Layer 5 of a small transformer language model trained on English Wikipedia (19 layers, counted from 0, width 128).
In attention head 2, each number of a token's query is one row of weights dot the token's vector x. The head spreads its attention over the tokens so far by the softmax of query dot key.

Query weights of the head. A number n stands for (n - 500) times 0.00038.
q0: 596 491 555 179 679 472 529 582 465 799 500 491 652 456 461 529 639 479 569 496 340 594 689 443 402 342 471 645 424 379 673 601 671 385 435 415 594 606 245 670 531 417 194 617 525 407 482 552 706 586 733 845 649 744 535 544 871 204 509 333 390 338 332 575 381 525 347 356 578 311 378 468 504 288 302 456 388 582 549 536 673 313 754 426 583 354 603 646 581 409 239 233 91 528 459 208 575 482 318 709 317 632 577 539 608 479 447 577 351 629 527 435 468 747 344 662 349 509 721 655 348 89 208 591 517 518 843 448
q1: 430 285 672 842 432 453 398 363 235 666 443 713 681 631 602 859 552 375 705 593 436 670 437 623 536 353 274 492 397 417 581 404 410 492 537 573 476 349 575 553 516 567 451 421 743 424 516 512 513 233 441 595 574 500 617 468 584 702 428 458 581 381 538 432 496 451 396 492 163 382 309 389 619 299 536 580 407 255 576 969 259 554 517 546 630 673 606 529 398 699 430 310 572 717 788 413 406 446 459 504 193 504 775 777 380 470 640 352 401 325 463 492 592 533 521 440 518 441 669 558 664 250 524 647 627 634 706 512
q2: 571 434 534 588 444 733 579 294 575 431 397 370 407 657 655 301 479 681 282 559 458 456 503 523 454 756 631 584 577 671 445 486 367 527 497 357 549 667 413 546 497 585 584 349 493 307 441 564 535 668 395 367 540 549 522 425 332 520 555 531 459 512 521 649 422 326 433 528 540 792 600 557 466 474 542 383 544 541 504 290 373 528 316 544 494 577 514 426 483 384 608 713 753 569 446 705 552 594 352 481 568 483 490 375 326 392 575 652 562 517 447 300 429 274 685 525 489 529 442 460 528 775 533 468 323 619 322 375
q3: 528 671 392 367 514 538 364 443 433 546 295 373 490 632 292 640 613 708 676 346 503 511 615 423 553 520 574 577 566 660 569 521 580 446 464 483 493 459 457 572 692 419 623 554 445 503 546 395 624 444 570 555 394 572 599 467 686 342 576 401 600 292 665 559 341 449 370 500 799 312 645 370 581 589 377 506 667 503 439 306 297 450 489 470 369 597 493 476 739 363 302 471 330 376 466 359 473 631 560 641 453 443 507 671 291 386 656 592 628 422 523 500 743 487 469 566 471 414 532 641 395 425 348 321 412 503 621 538
q4: 458 482 402 497 544 335 423 526 345 657 328 517 448 358 515 595 509 508 723 383 479 612 613 459 430 353 464 464 518 361 400 482 443 445 469 423 492 436 346 643 590 457 559 590 447 641 467 462 427 545 557 610 469 480 575 439 624 494 462 393 497 585 506 320 529 512 365 471 724 345 459 443 511 538 398 415 441 534 503 584 457 396 713 419 503 511 491 574 625 388 414 470 190 447 575 422 383 520 483 631 394 357 580 591 485 634 545 546 459 486 593 579 595 736 192 545 433 445 583 489 426 445 371 527 464 525 618 530
q5: 370 414 473 674 537 576 469 473 461 422 652 707 365 541 450 569 385 398 679 460 722 433 432 443 448 340 441 551 537 216 594 494 567 509 516 543 491 473 677 413 500 533 618 612 490 460 503 422 412 405 386 542 491 331 397 371 500 668 536 542 563 436 572 652 337 716 500 628 415 567 406 594 565 526 534 526 544 527 490 801 624 599 624 533 422 765 542 509 357 548 409 534 491 558 595 525 438 412 509 462 352 482 532 706 738 595 441 469 481 426 451 527 417 577 640 537 466 405 516 479 387 332 636 402 524 523 522 520
q6: 628 427 517 403 523 514 522 453 567 449 455 453 519 476 579 613 574 442 555 454 316 549 566 535 564 698 519 604 519 572 500 644 587 539 649 355 489 498 568 520 433 402 573 358 539 469 428 564 512 498 651 433 471 493 581 478 533 433 608 397 500 469 482 463 489 413 453 504 522 555 447 451 471 485 569 435 528 556 490 357 318 592 318 430 506 480 528 383 567 416 586 547 505 475 564 561 518 561 381 611 414 462 572 500 355 421 590 579 520 428 618 373 427 457 519 413 529 541 565 491 638 591 429 502 423 504 541 481
q7: 454 559 457 655 622 407 362 544 429 548 435 492 547 497 489 522 546 493 625 297 412 584 607 389 412 335 560 426 583 508 418 413 452 487 514 500 590 409 439 437 591 479 545 485 492 567 412 493 534 476 534 616 459 342 615 505 552 518 479 456 533 462 553 407 482 472 438 440 718 383 450 490 498 528 433 421 464 402 530 623 428 399 573 430 544 490 672 487 582 584 387 502 256 495 500 443 360 412 513 512 327 243 551 429 420 552 565 468 399 495 513 505 593 709 289 457 360 431 550 451 535 505 323 519 579 518 563 564
q8: 571 537 575 489 519 562 615 532 500 473 624 484 517 648 523 523 410 527 323 514 473 448 456 481 539 496 552 557 519 441 453 527 438 518 488 516 572 502 519 389 443 442 571 547 481 573 539 528 531 558 541 526 474 452 474 465 480 554 533 548 615 498 435 543 400 586 517 421 423 465 449 536 432 579 452 521 554 498 616 509 569 522 287 498 419 504 437 490 397 493 386 569 599 416 578 567 426 472 601 418 564 619 431 396 543 515 429 438 600 438 478 484 446 428 628 490 466 481 614 585 498 652 518 436 561 418 350 530
q9: 580 495 526 440 479 547 646 490 612 411 564 382 539 532 497 408 420 514 446 495 442 500 390 575 619 653 487 512 393 642 521 513 658 549 577 505 480 556 473 510 388 631 404 500 522 441 478 592 500 516 447 422 508 633 376 572 530 444 573 587 368 360 414 466 401 533 638 538 358 522 539 503 425 449 551 578 588 518 574 290 500 630 244 582 543 477 503 500 450 438 665 451 685 544 439 519 705 579 404 517 589 535 555 513 560 302 430 505 586 551 555 479 431 350 720 516 586 565 527 634 518 546 587 455 514 525 497 435
q10: 527 600 452 671 664 439 599 633 541 378 729 635 426 453 567 646 589 571 355 561 572 472 440 578 616 696 232 588 439 484 508 302 300 403 540 588 381 347 603 345 464 623 396 686 268 493 565 384 315 331 542 738 464 722 484 464 517 559 357 638 637 542 485 546 544 679 686 462 417 685 542 342 531 610 319 379 614 629 381 379 627 668 659 667 504 743 326 585 489 597 552 436 625 633 481 392 621 504 588 356 781 438 658 578 603 368 488 319 428 418 456 538 481 382 790 596 610 395 318 607 350 480 507 188 540 464 590 468
q11: 553 486 628 208 133 510 587 367 534 636 418 440 597 471 732 442 479 506 370 549 542 401 507 581 510 677 696 507 423 525 337 642 606 527 485 335 510 452 416 543 346 288 614 458 647 451 441 552 660 722 500 281 631 464 485 467 406 476 569 593 484 547 375 350 606 379 521 418 442 643 535 493 334 451 520 549 478 344 445 465 317 405 539 329 677 422 469 507 379 321 721 597 580 388 534 706 583 561 442 693 575 692 342 529 249 587 650 589 677 582 604 510 384 374 475 451 500 597 558 409 571 651 497 588 457 397 382 642
q12: 519 382 484 745 558 459 374 496 448 517 479 498 424 399 583 598 629 406 527 433 488 401 473 417 459 535 486 432 539 535 502 486 514 468 520 373 602 354 522 463 553 635 418 536 628 450 431 464 333 410 431 451 438 368 636 507 568 489 443 565 539 659 602 505 516 577 629 527 567 439 495 449 409 446 547 472 490 473 361 561 596 483 645 462 479 453 553 418 500 492 484 517 500 576 547 444 470 551 480 427 475 351 456 509 562 598 418 401 607 478 630 575 478 618 394 428 571 475 349 451 370 554 526 530 585 498 526 562
q13: 405 506 403 493 419 533 466 552 384 548 359 586 517 549 543 547 625 497 570 534 557 557 488 383 395 274 500 550 554 337 554 311 370 462 386 599 582 465 434 386 583 432 802 555 402 655 613 409 569 518 508 551 586 449 608 582 296 686 491 521 551 657 488 563 471 610 491 419 697 491 515 555 599 526 455 327 500 483 572 662 469 432 601 488 500 410 515 631 457 624 410 461 302 404 485 500 342 465 645 484 430 486 295 389 541 724 620 492 389 389 403 571 690 587 395 443 349 467 528 471 521 568 411 491 432 549 352 597
q14: 628 725 612 195 510 473 819 625 496 628 686 445 516 510 332 468 507 614 480 564 334 493 354 566 410 545 586 503 395 455 547 531 452 401 432 456 442 745 539 686 284 318 454 491 607 503 564 606 513 613 389 511 429 755 446 436 582 480 490 590 479 338 436 483 355 380 538 527 426 516 631 647 458 540 206 550 540 559 634 615 397 448 448 464 450 536 268 700 425 470 487 337 503 436 437 644 443 543 484 436 642 562 542 570 366 352 586 463 439 546 390 413 318 510 656 691 420 609 655 529 626 319 432 312 509 506 559 419
q15: 648 547 470 429 485 608 612 311 530 567 459 381 357 465 698 384 421 533 358 360 447 425 615 405 600 594 465 425 556 522 365 566 581 664 559 277 488 476 359 538 353 533 464 534 500 390 380 614 534 469 463 333 636 558 507 512 519 371 604 588 414 462 445 494 575 442 553 533 371 485 589 440 268 420 480 500 404 389 516 160 442 592 296 434 517 354 558 425 476 421 542 411 620 448 560 553 617 584 342 539 578 396 387 424 230 269 506 506 484 602 530 684 434 422 410 522 624 645 648 575 550 605 488 538 484 541 576 557
q16: 675 384 483 373 496 645 535 489 320 384 477 378 562 611 415 624 618 378 569 507 507 136 336 611 284 507 682 483 493 454 511 587 470 376 536 384 585 675 539 553 500 347 746 304 704 472 560 576 652 725 486 330 471 335 366 380 487 615 592 463 567 297 515 809 446 469 451 564 550 539 696 575 366 732 685 503 622 482 586 709 371 392 413 595 428 615 374 504 385 418 587 587 690 236 453 716 487 626 594 446 558 550 378 561 733 616 534 725 662 500 390 382 311 565 526 383 408 634 512 478 545 550 635 504 412 358 293 421
q17: 531 609 279 483 554 604 464 474 562 643 343 396 397 619 232 616 457 479 598 321 871 670 390 407 280 293 382 486 376 476 442 303 379 564 369 690 453 523 323 357 566 829 528 546 512 377 467 521 323 551 489 627 715 638 524 639 414 522 661 587 337 483 569 839 508 625 347 757 448 364 415 589 486 608 352 457 486 737 536 509 480 343 528 474 379 321 657 515 600 626 384 360 346 635 644 347 401 586 395 434 376 466 507 568 488 414 417 542 373 391 334 699 459 549 403 519 524 375 419 545 578 341 552 641 425 692 587 546
q18: 388 319 371 447 601 329 405 781 189 745 428 390 460 523 677 559 710 535 543 359 500 629 616 643 671 341 585 471 460 581 369 576 602 629 344 253 421 629 117 583 554 238 583 350 315 632 653 249 688 571 448 309 634 372 519 732 625 364 600 440 705 700 457 517 726 468 357 571 596 400 692 407 331 735 500 574 416 440 505 442 550 544 540 453 569 381 657 526 761 566 381 655 601 588 354 540 508 360 156 429 500 513 470 423 52 539 590 644 254 393 802 461 389 705 328 540 726 480 482 508 677 563 571 553 515 701 486 597
q19: 558 500 341 581 413 634 514 471 493 551 332 348 441 534 437 441 383 512 431 624 752 588 513 506 449 616 411 491 325 569 417 565 636 398 485 578 452 688 619 637 696 618 384 395 535 223 605 373 527 354 601 664 593 452 617 386 527 588 523 536 452 515 537 684 543 553 548 527 497 484 597 506 548 370 497 462 567 693 570 559 440 685 603 375 515 601 750 487 594 740 402 491 507 550 447 503 680 676 467 552 480 695 503 573 542 488 493 528 621 379 429 580 477 650 854 524 500 407 468 692 530 390 535 350 547 715 696 565
q20: 790 560 594 554 602 518 624 421 417 533 493 497 380 421 373 482 823 463 634 430 504 382 452 415 353 450 604 418 355 496 605 353 472 621 427 624 610 462 570 670 382 497 415 620 685 450 676 815 619 365 432 563 463 603 574 626 447 558 667 597 427 367 716 511 514 515 683 633 643 584 524 480 330 364 543 316 333 657 346 465 504 392 511 524 348 605 549 483 348 540 640 382 461 546 720 400 426 589 231 443 449 588 534 630 584 406 392 564 500 603 513 664 445 486 369 486 576 442 346 711 599 428 410 457 497 678 435 640
q21: 627 605 601 407 673 271 583 453 621 694 369 438 519 356 392 726 512 376 417 382 613 538 488 500 615 485 615 522 673 554 604 615 427 390 559 431 420 547 429 466 527 409 420 455 221 526 303 459 592 553 592 504 642 534 513 413 496 337 548 693 558 415 261 324 903 584 426 421 475 423 344 616 435 539 275 699 342 316 295 425 353 700 398 657 667 298 640 590 720 518 340 522 512 500 433 602 631 551 477 613 653 310 419 624 450 300 410 500 436 445 369 273 300 469 323 532 546 582 517 686 419 814 293 472 401 527 261 797
q22: 564 556 562 435 410 385 486 656 522 431 649 587 551 554 615 782 614 423 316 723 448 237 609 500 457 600 500 574 636 529 365 433 570 490 506 535 546 517 402 470 523 452 595 343 449 562 838 506 510 489 430 386 447 451 588 595 329 648 583 637 503 670 455 618 259 467 606 519 363 414 586 681 413 619 435 383 281 412 710 504 515 453 465 432 494 520 538 510 387 457 689 313 615 635 514 705 393 564 736 475 497 382 406 500 703 596 784 497 592 422 434 434 324 517 549 374 192 571 377 406 500 543 560 539 442 450 521 404
q23: 655 539 311 702 641 395 419 508 471 644 488 564 464 476 694 248 345 459 401 529 402 443 370 398 570 679 536 551 449 520 671 595 504 787 561 382 673 186 671 326 440 255 512 749 574 548 437 594 438 508 357 483 601 507 418 393 291 666 368 791 595 500 457 286 466 659 675 535 585 500 438 511 409 395 398 387 493 318 691 577 439 401 508 690 590 594 275 667 448 486 386 446 562 356 454 504 369 235 409 433 705 564 662 612 797 444 596 457 442 329 660 504 523 618 574 587 299 561 569 413 323 368 541 425 336 292 440 500
q24: 464 449 270 616 434 578 641 508 471 496 536 650 316 628 435 557 564 614 427 478 609 332 301 402 541 332 544 438 586 464 395 309 705 404 263 711 445 699 468 459 556 515 512 633 426 628 658 500 434 429 382 463 683 588 640 633 406 534 314 692 609 591 566 687 428 545 274 482 252 656 353 436 577 642 361 427 614 508 520 564 565 697 488 443 403 692 519 674 624 613 614 598 687 438 546 674 503 576 617 183 587 466 459 713 585 531 349 479 698 549 247 372 538 481 539 425 789 417 431 749 457 708 448 484 712 288 340 565
q25: 414 511 556 658 619 657 525 582 485 550 746 574 532 561 591 489 504 664 455 550 419 562 335 464 600 684 700 510 433 464 110 283 468 548 536 535 470 623 533 547 433 521 672 458 684 536 526 532 330 691 535 511 627 480 363 421 528 537 701 582 528 445 358 315 391 354 539 708 373 560 587 537 384 549 451 533 682 279 708 608 577 743 279 473 426 537 566 609 473 417 646 448 535 493 390 681 408 527 683 519 609 429 503 590 303 469 568 484 570 602 547 483 462 755 518 380 648 422 526 483 412 464 540 426 632 223 443 626
q26: 359 398 500 631 463 705 608 540 536 450 500 514 552 623 276 609 534 563 566 715 369 370 394 403 571 382 439 354 755 638 437 420 579 676 610 447 355 522 694 504 446 361 606 579 441 532 493 600 418 293 428 528 568 489 441 482 537 587 404 518 369 396 567 299 464 461 515 513 263 507 645 522 343 720 346 577 493 533 449 385 535 625 451 591 128 352 481 427 288 460 478 514 616 552 540 542 355 377 554 666 806 702 324 535 290 423 336 462 701 482 436 467 427 569 714 342 639 541 418 551 835 615 589 379 556 675 278 421
q27: 439 372 503 360 557 443 361 517 557 534 626 612 399 286 324 533 475 218 517 386 468 563 486 546 470 415 446 454 447 438 542 597 686 476 620 400 785 507 515 386 453 580 351 559 746 547 413 526 496 714 594 553 391 614 777 557 589 517 296 601 424 599 433 549 424 622 536 363 400 601 239 585 417 405 424 665 510 531 522 640 919 580 352 562 431 377 560 418 561 447 390 546 525 610 642 406 681 335 421 500 359 343 469 478 840 478 384 481 661 545 442 303 427 552 379 418 456 556 470 373 575 416 449 625 497 335 460 441
q28: 231 345 500 426 579 701 333 351 568 593 536 595 511 637 341 410 801 510 573 652 480 463 731 540 537 462 592 456 685 343 480 328 651 542 660 303 414 504 643 369 598 407 607 540 483 489 593 638 786 524 496 496 749 541 550 537 430 485 566 519 578 312 519 512 496 566 552 613 533 800 516 538 440 496 445 427 561 569 155 656 570 543 608 634 475 439 774 290 504 576 481 569 453 512 662 268 587 576 450 824 485 435 367 350 484 388 580 698 176 454 327 391 343 580 650 472 565 522 516 374 667 346 380 261 365 616 403 718
q29: 303 573 352 398 514 559 450 668 496 670 616 530 704 323 800 737 518 463 368 562 441 656 598 538 598 454 437 599 483 567 582 409 465 405 380 490 552 632 525 543 579 554 551 414 758 636 549 503 449 514 396 581 546 500 536 546 478 567 278 500 605 615 425 366 403 421 374 543 644 405 274 417 472 659 368 664 440 433 532 489 576 650 500 416 484 717 294 383 503 363 557 558 748 524 578 518 549 570 543 403 651 783 347 816 550 500 320 516 526 564 342 452 527 581 413 399 649 471 378 633 399 355 490 472 515 352 394 541
q30: 426 434 472 584 469 406 720 480 515 668 366 583 481 496 356 424 277 426 503 474 646 540 578 642 625 477 461 506 434 543 738 588 539 708 413 556 533 459 655 592 427 595 569 401 668 314 530 596 552 591 535 342 470 428 335 467 363 537 455 807 566 349 431 531 605 475 634 628 493 679 417 624 631 370 558 471 582 547 612 756 584 400 571 500 567 487 576 746 593 552 524 416 625 472 418 634 512 463 487 582 557 537 263 375 699 389 454 462 562 703 304 249 381 395 549 679 317 593 337 305 731 546 510 549 537 636 393 510
q31: 331 564 358 605 602 486 339 500 402 397 604 354 409 598 485 584 493 469 562 630 687 537 459 418 413 557 439 431 444 514 808 500 557 631 546 521 467 497 452 252 769 541 659 689 444 222 457 305 539 464 442 571 574 543 344 623 591 384 430 766 446 770 601 419 527 577 697 380 383 557 504 514 311 628 513 520 590 736 397 647 662 614 543 507 458 517 458 493 571 503 476 621 416 454 424 597 543 421 606 484 661 435 259 507 463 494 432 564 641 603 382 598 634 404 493 567 544 474 625 752 628 543 567 486 333 510 439 230

Each question shows a short text with each token's key, already scaled and adjusted for position as the last token sees it. A number n stands for (n - 500) times 0.0019.

Then comes the last token's vector x. A number n stands for (n - 500) times 0.01.

0 " Gl": 423 435 556 613 594 436 488 637 489 335 549 318 487 796 600 159 415 622 393 536 493 400 546 592 652 533 543 488 473 520 505 588
1 "ance": 489 370 568 640 580 411 534 641 450 406 508 440 655 638 372 272 473 691 492 299 457 732 500 604 661 655 583 426 422 564 492 428
2 "y": 690 450 519 528 578 389 549 567 456 460 430 515 617 597 398 328 564 711 568 298 449 824 473 566 565 583 594 320 367 503 594 457
3 " |": 481 523 477 461 575 487 462 529 454 416 375 550 643 669 386 261 653 713 454 386 513 556 761 613 639 641 667 365 456 532 588 440
4 " 5": 468 584 414 421 669 625 399 629 487 328 363 505 631 735 373 244 609 700 394 418 490 602 471 626 562 564 480 412 404 516 579 466
x: 432 464 540 468 432 411 478 467 416 549 534 290 460 434 274 414 591 340 513 590 581 598 483 368 376 285 439 608 467 278 554 436 566 405 479 608 433 524 551 520 520 366 630 526 558 458 550 612 607 424 712 547 441 247 469 512 90 554 319 503 645 425 605 458 462 493 515 390 610 704 590 536 447 538 308 387 619 527 567 610 523 236 497 378 451 427 272 532 422 410 511 464 316 350 398 515 211 383 858 575 470 509 463 452 620 654 445 450 509 489 467 416 454 791 444 520 523 533 464 626 458 627 628 602 586 542 528 406
To which token does the last token give the most attention? 4 " 5"

0 " |": 490 461 472 575 558 436 465 596 501 334 457 429 491 859 558 126 537 587 347 513 542 360 718 600 705 649 634 416 530 563 523 562
1 " L": 507 424 443 698 666 452 462 669 436 339 504 377 666 673 364 241 509 811 356 332 452 657 522 661 619 456 550 477 359 573 497 451
2 " 69": 606 471 418 562 670 504 468 639 445 343 418 480 689 662 325 178 637 712 342 356 416 637 537 679 569 634 506 410 382 517 486 341
3 "–": 598 424 344 565 586 525 460 618 443 390 385 500 743 633 317 245 676 671 293 400 504 646 665 645 573 482 567 378 386 406 545 302
4 "85": 488 642 450 507 619 575 449 618 463 395 425 477 715 626 340 227 664 738 320 460 424 687 610 684 592 717 421 500 415 574 522 349
x: 483 479 465 580 592 424 619 442 488 671 553 415 462 638 363 546 622 490 493 375 462 595 450 424 291 491 601 544 509 457 619 550 522 410 411 527 610 602 609 543 607 387 520 487 544 454 723 250 579 589 596 784 377 279 407 505 94 636 627 452 216 429 555 389 476 470 516 534 635 539 526 412 591 405 318 365 618 405 554 540 642 585 598 553 487 526 399 640 521 470 560 446 386 424 336 472 349 483 865 536 527 293 556 591 586 741 454 359 448 351 455 505 431 707 584 632 345 557 580 506 548 521 487 537 597 586 496 545
To which token does the last token give the most attention? 0 " |"

0 ".": 485 535 504 517 540 452 509 583 524 375 520 402 445 861 637 154 515 584 336 539 478 367 669 646 667 650 559 454 487 529 565 605
1 " Some": 554 374 522 527 541 377 510 526 476 444 386 548 631 585 394 252 663 733 549 249 485 684 545 623 651 650 629 338 328 550 517 376
2 " were": 559 473 539 506 492 403 506 495 497 488 395 571 626 618 440 314 699 813 457 299 562 610 628 595 674 685 644 321 328 521 536 369
3 " called": 541 514 486 577 552 400 478 539 429 469 436 549 613 589 434 281 676 769 543 323 533 735 664 557 642 583 489 347 296 550 650 302
4 " up": 551 658 385 522 646 568 447 622 384 339 489 427 689 624 393 224 641 810 468 402 552 611 520 554 612 576 449 457 404 515 624 337
x: 395 505 523 536 567 537 602 706 545 734 344 377 597 379 330 490 488 445 502 497 423 432 534 466 415 423 508 595 497 220 554 471 443 461 388 711 439 537 585 533 507 401 517 555 539 535 554 566 262 415 509 476 305 417 521 628 638 613 473 536 652 428 732 509 524 533 521 449 476 634 428 593 728 571 225 358 556 325 595 657 686 252 500 576 430 564 505 535 443 571 688 458 398 376 377 586 252 505 548 475 466 496 405 344 571 730 477 498 416 630 293 579 428 706 651 585 471 638 379 570 464 562 530 689 547 549 522 634
To which token does the last token give the most attention? 0 "."

0 "eries": 432 434 558 505 519 417 545 602 542 365 458 418 503 847 591 123 534 714 421 468 506 506 682 542 776 720 608 429 478 590 570 511
1 " closed": 555 426 519 620 566 458 493 582 448 400 437 450 684 653 353 148 657 869 420 391 498 632 664 560 645 538 585 414 359 533 536 324
2 ".": 441 497 541 461 512 422 511 526 479 451 433 553 597 713 504 265 656 775 367 356 440 591 801 683 679 704 658 353 396 553 670 437
3 " Daniel": 630 563 396 643 669 515 478 663 447 337 383 434 660 709 327 213 557 763 539 328 464 708 438 637 658 537 602 401 397 420 556 512
4 "-": 574 581 399 561 547 515 514 564 472 464 474 527 685 601 368 263 684 739 384 418 418 683 652 761 583 539 712 243 345 431 592 354
x: 432 573 486 658 512 497 466 475 579 646 480 437 488 565 217 547 410 518 558 590 597 436 286 553 427 483 522 667 532 281 514 618 420 513 466 644 416 505 512 689 453 226 723 426 447 572 565 406 558 464 450 641 580 451 551 433 690 475 488 599 665 460 548 457 575 470 574 343 486 480 542 365 676 594 543 418 594 617 515 780 364 532 522 335 457 363 449 665 545 335 486 433 431 290 512 486 251 379 430 541 575 361 497 500 609 590 568 494 353 646 423 477 666 725 642 633 295 571 322 495 417 623 605 496 665 625 541 308
Which two tokens does the last token look at most, in order? 3 " Daniel", 0 "eries"

0 " Hol": 383 389 541 651 610 436 465 632 513 303 515 334 476 875 639 75 427 658 376 544 487 370 543 624 694 582 596 504 490 556 490 624
1 "id": 636 189 463 653 654 410 553 642 442 415 408 535 646 680 409 238 468 758 517 246 473 784 319 633 475 569 444 379 465 519 414 426
2 "ay": 725 452 494 623 622 422 590 605 469 448 401 547 657 640 377 272 593 728 533 215 396 847 439 646 529 758 576 384 392 593 455 437
3 " Festival": 536 575 489 621 616 469 558 613 477 398 363 498 669 672 383 225 621 871 501 331 502 713 690 479 732 660 633 397 436 423 632 364
4 " |": 433 467 487 433 605 534 426 560 454 374 382 518 673 701 339 223 661 772 412 357 524 479 875 593 696 657 673 375 463 571 583 403
x: 327 485 481 514 523 441 387 629 493 588 511 329 419 489 470 506 603 549 422 757 417 109 394 405 409 356 525 637 556 687 544 554 537 513 345 589 428 648 486 374 508 546 720 402 417 431 698 521 635 494 487 519 486 500 566 507 249 483 530 531 392 563 630 403 411 434 572 533 475 741 600 351 699 495 376 305 483 508 561 501 483 297 446 344 428 511 459 559 392 453 522 399 404 397 471 572 315 509 599 593 575 429 489 543 479 557 619 358 507 597 437 384 502 841 431 414 483 513 479 459 526 541 483 631 679 532 531 264
To which token does the last token give the most attention? 4 " |"

0 "ler": 441 441 557 544 547 437 523 601 508 363 489 412 490 827 599 188 506 614 403 501 513 456 613 565 670 658 600 420 516 546 555 571
1 " |": 552 491 484 487 508 458 485 535 463 450 418 543 646 629 389 264 649 712 448 394 538 545 725 602 650 653 682 346 449 541 574 405
2 " W": 595 465 405 649 639 492 469 661 467 373 481 381 649 643 393 246 526 733 406 357 467 597 520 631 608 506 516 488 384 621 488 467
3 " 70": 585 556 411 529 632 542 456 620 468 360 414 464 668 622 355 208 645 665 355 412 421 620 500 617 594 614 483 472 380 529 493 403
4 "–": 606 560 355 497 568 540 456 611 463 401 399 486 705 620 356 255 637 628 322 433 493 632 622 625 565 487 535 414 379 419 519 347
x: 409 533 360 431 564 451 313 383 591 664 408 600 450 626 379 506 537 439 610 481 601 512 366 614 290 398 505 626 540 410 519 635 467 541 395 702 390 563 559 695 406 436 719 513 498 487 545 401 527 556 620 634 407 393 515 396 532 516 457 501 498 446 486 440 385 544 505 373 600 531 419 536 543 542 483 285 703 686 419 829 255 599 463 471 380 565 348 522 497 492 505 498 480 360 582 440 314 559 513 501 616 377 317 466 639 718 514 406 557 503 370 522 754 681 531 628 317 594 453 388 308 441 398 580 734 432 474 591
To which token does the last token give the most attention? 3 " 70"

0 "ict": 394 431 533 547 545 430 533 598 509 353 473 405 445 870 636 161 470 600 396 510 525 439 651 582 678 654 616 453 555 538 559 570
1 "ine": 599 356 579 524 526 427 554 579 457 438 412 541 671 647 315 333 589 728 506 314 521 743 622 591 703 654 623 347 477 495 581 385
2 " M": 660 436 406 638 652 436 448 651 419 389 499 400 685 626 355 274 441 792 423 385 475 674 529 664 629 495 553 422 336 512 520 482
3 "es": 700 509 299 552 669 461 453 655 448 364 459 452 706 626 367 241 445 661 545 362 451 756 444 606 557 477 644 447 412 511 520 426
4 "a": 525 670 394 513 682 497 492 616 465 402 423 506 672 632 358 316 521 715 546 358 450 811 491 662 601 509 613 360 345 490 516 384
x: 545 443 498 519 394 483 618 468 339 641 597 251 316 380 429 433 592 541 516 515 555 509 541 549 557 370 565 554 628 343 539 429 485 425 124 709 528 466 601 591 489 535 568 543 371 615 551 415 499 410 709 635 437 299 546 478 491 518 452 664 454 581 523 269 420 381 397 274 509 478 593 372 557 377 335 366 626 526 521 722 528 674 564 374 360 417 368 775 483 466 374 433 400 564 391 401 317 355 707 352 587 462 590 495 527 466 555 452 485 446 523 263 498 765 324 652 411 478 596 593 609 662 435 582 535 450 445 538
To which token does the last token give the most attention? 3 "es"

0 " p": 402 419 514 654 611 444 475 672 508 311 526 295 463 906 634 74 417 633 258 569 460 313 631 627 697 604 569 532 542 589 526 588
1 ".": 371 398 497 615 559 369 516 653 447 423 524 474 750 647 275 234 627 808 337 340 450 746 671 745 711 603 586 549 395 669 592 322
2 "m": 753 382 340 491 672 388 464 651 406 437 441 456 694 652 325 256 539 857 331 314 508 828 558 728 583 504 522 467 362 524 564 314
3 ".": 612 446 550 443 596 386 546 590 437 455 452 554 634 699 340 256 692 824 449 326 361 781 682 771 662 708 582 337 403 586 677 348
4 " |": 459 535 574 370 634 527 444 485 416 419 366 566 662 702 287 222 725 826 446 350 508 667 804 690 695 626 685 290 451 570 569 432
x: 407 552 469 541 594 471 451 644 522 605 498 372 482 456 450 299 585 562 459 699 351 138 408 489 432 294 510 627 566 760 629 498 514 419 413 565 393 606 411 403 556 492 693 415 415 484 702 478 634 576 622 536 459 425 560 512 236 483 545 533 484 553 606 353 495 419 536 535 455 689 551 335 644 459 317 277 373 491 498 537 541 386 431 397 504 523 416 476 440 397 504 367 417 304 393 549 282 520 677 589 526 488 464 516 511 468 646 421 389 640 496 409 494 708 499 407 401 549 522 537 644 628 434 569 539 527 525 301
Which token does the last token look at most, and with what share of its attention? 0 " p", with about 50%

0 " not": 423 454 557 564 560 435 494 591 500 360 476 428 503 818 602 155 519 623 387 513 453 399 670 579 710 665 559 448 478 589 547 542
1 " French": 526 360 603 647 597 447 519 577 418 393 442 511 680 620 337 235 598 727 491 403 448 726 535 524 690 587 656 370 483 531 561 477
2 " citizens": 622 430 483 591 605 485 489 626 437 399 338 442 675 656 369 237 545 742 444 418 464 627 611 566 660 670 683 409 479 481 591 456
3 ",": 462 472 489 516 532 460 467 578 490 442 442 505 642 685 457 234 651 716 419 369 440 605 724 617 660 660 699 351 433 540 618 459
4 " disp": 463 707 343 397 621 587 384 617 401 369 532 366 665 608 367 265 467 803 365 477 483 542 567 531 663 540 517 564 427 494 528 405
x: 451 435 628 728 565 482 608 644 608 498 574 591 490 598 236 363 473 447 566 762 543 426 369 494 509 558 334 498 533 315 455 495 598 444 253 512 372 749 620 531 513 495 605 509 456 630 662 357 310 524 517 602 487 575 477 589 271 665 429 607 345 562 616 667 661 489 378 595 474 462 480 576 586 270 393 383 591 570 424 422 621 482 550 334 538 577 404 523 412 537 439 386 410 456 570 379 402 445 505 376 556 489 497 259 555 582 473 380 526 482 344 483 498 801 594 477 348 457 394 502 465 477 454 771 553 625 385 494
Which two tokens does the last token look at most, in order? 4 " disp", 0 " not"

0 "\n": 459 501 534 527 499 481 488 542 506 414 523 428 501 739 619 208 567 630 323 477 528 398 678 694 666 711 602 416 483 611 610 536
1 "==": 463 487 474 484 495 461 497 521 474 476 439 556 574 602 477 373 683 733 408 321 622 562 737 634 680 691 671 349 433 619 550 370
2 "S": 568 450 383 601 681 462 448 696 457 352 532 378 690 656 406 245 488 740 508 365 497 612 559 638 615 516 456 538 392 559 464 502
3 "ched": 544 501 453 529 635 412 476 593 458 383 468 458 689 649 369 230 602 736 549 335 537 537 645 536 617 568 584 432 328 540 353 376
4 "ule": 440 680 428 519 659 482 530 636 482 385 410 516 673 652 371 306 596 690 548 337 550 682 541 522 557 609 557 395 361 601 453 309
x: 527 636 653 683 574 358 464 539 461 650 564 596 559 468 486 553 549 515 468 381 459 461 478 612 486 216 470 589 624 352 396 419 364 494 417 538 697 500 480 495 551 280 730 662 439 501 583 572 471 554 572 708 310 764 405 588 458 534 463 616 565 391 622 374 496 283 437 288 463 444 468 399 536 442 420 517 568 360 605 667 481 331 615 391 514 389 231 528 581 711 627 500 448 520 501 640 345 581 611 706 463 607 596 497 635 606 658 486 373 369 520 538 534 793 381 556 629 460 504 424 485 604 418 441 518 344 416 581
Which two tokens does the last token look at most, in order? 2 "S", 4 "ule"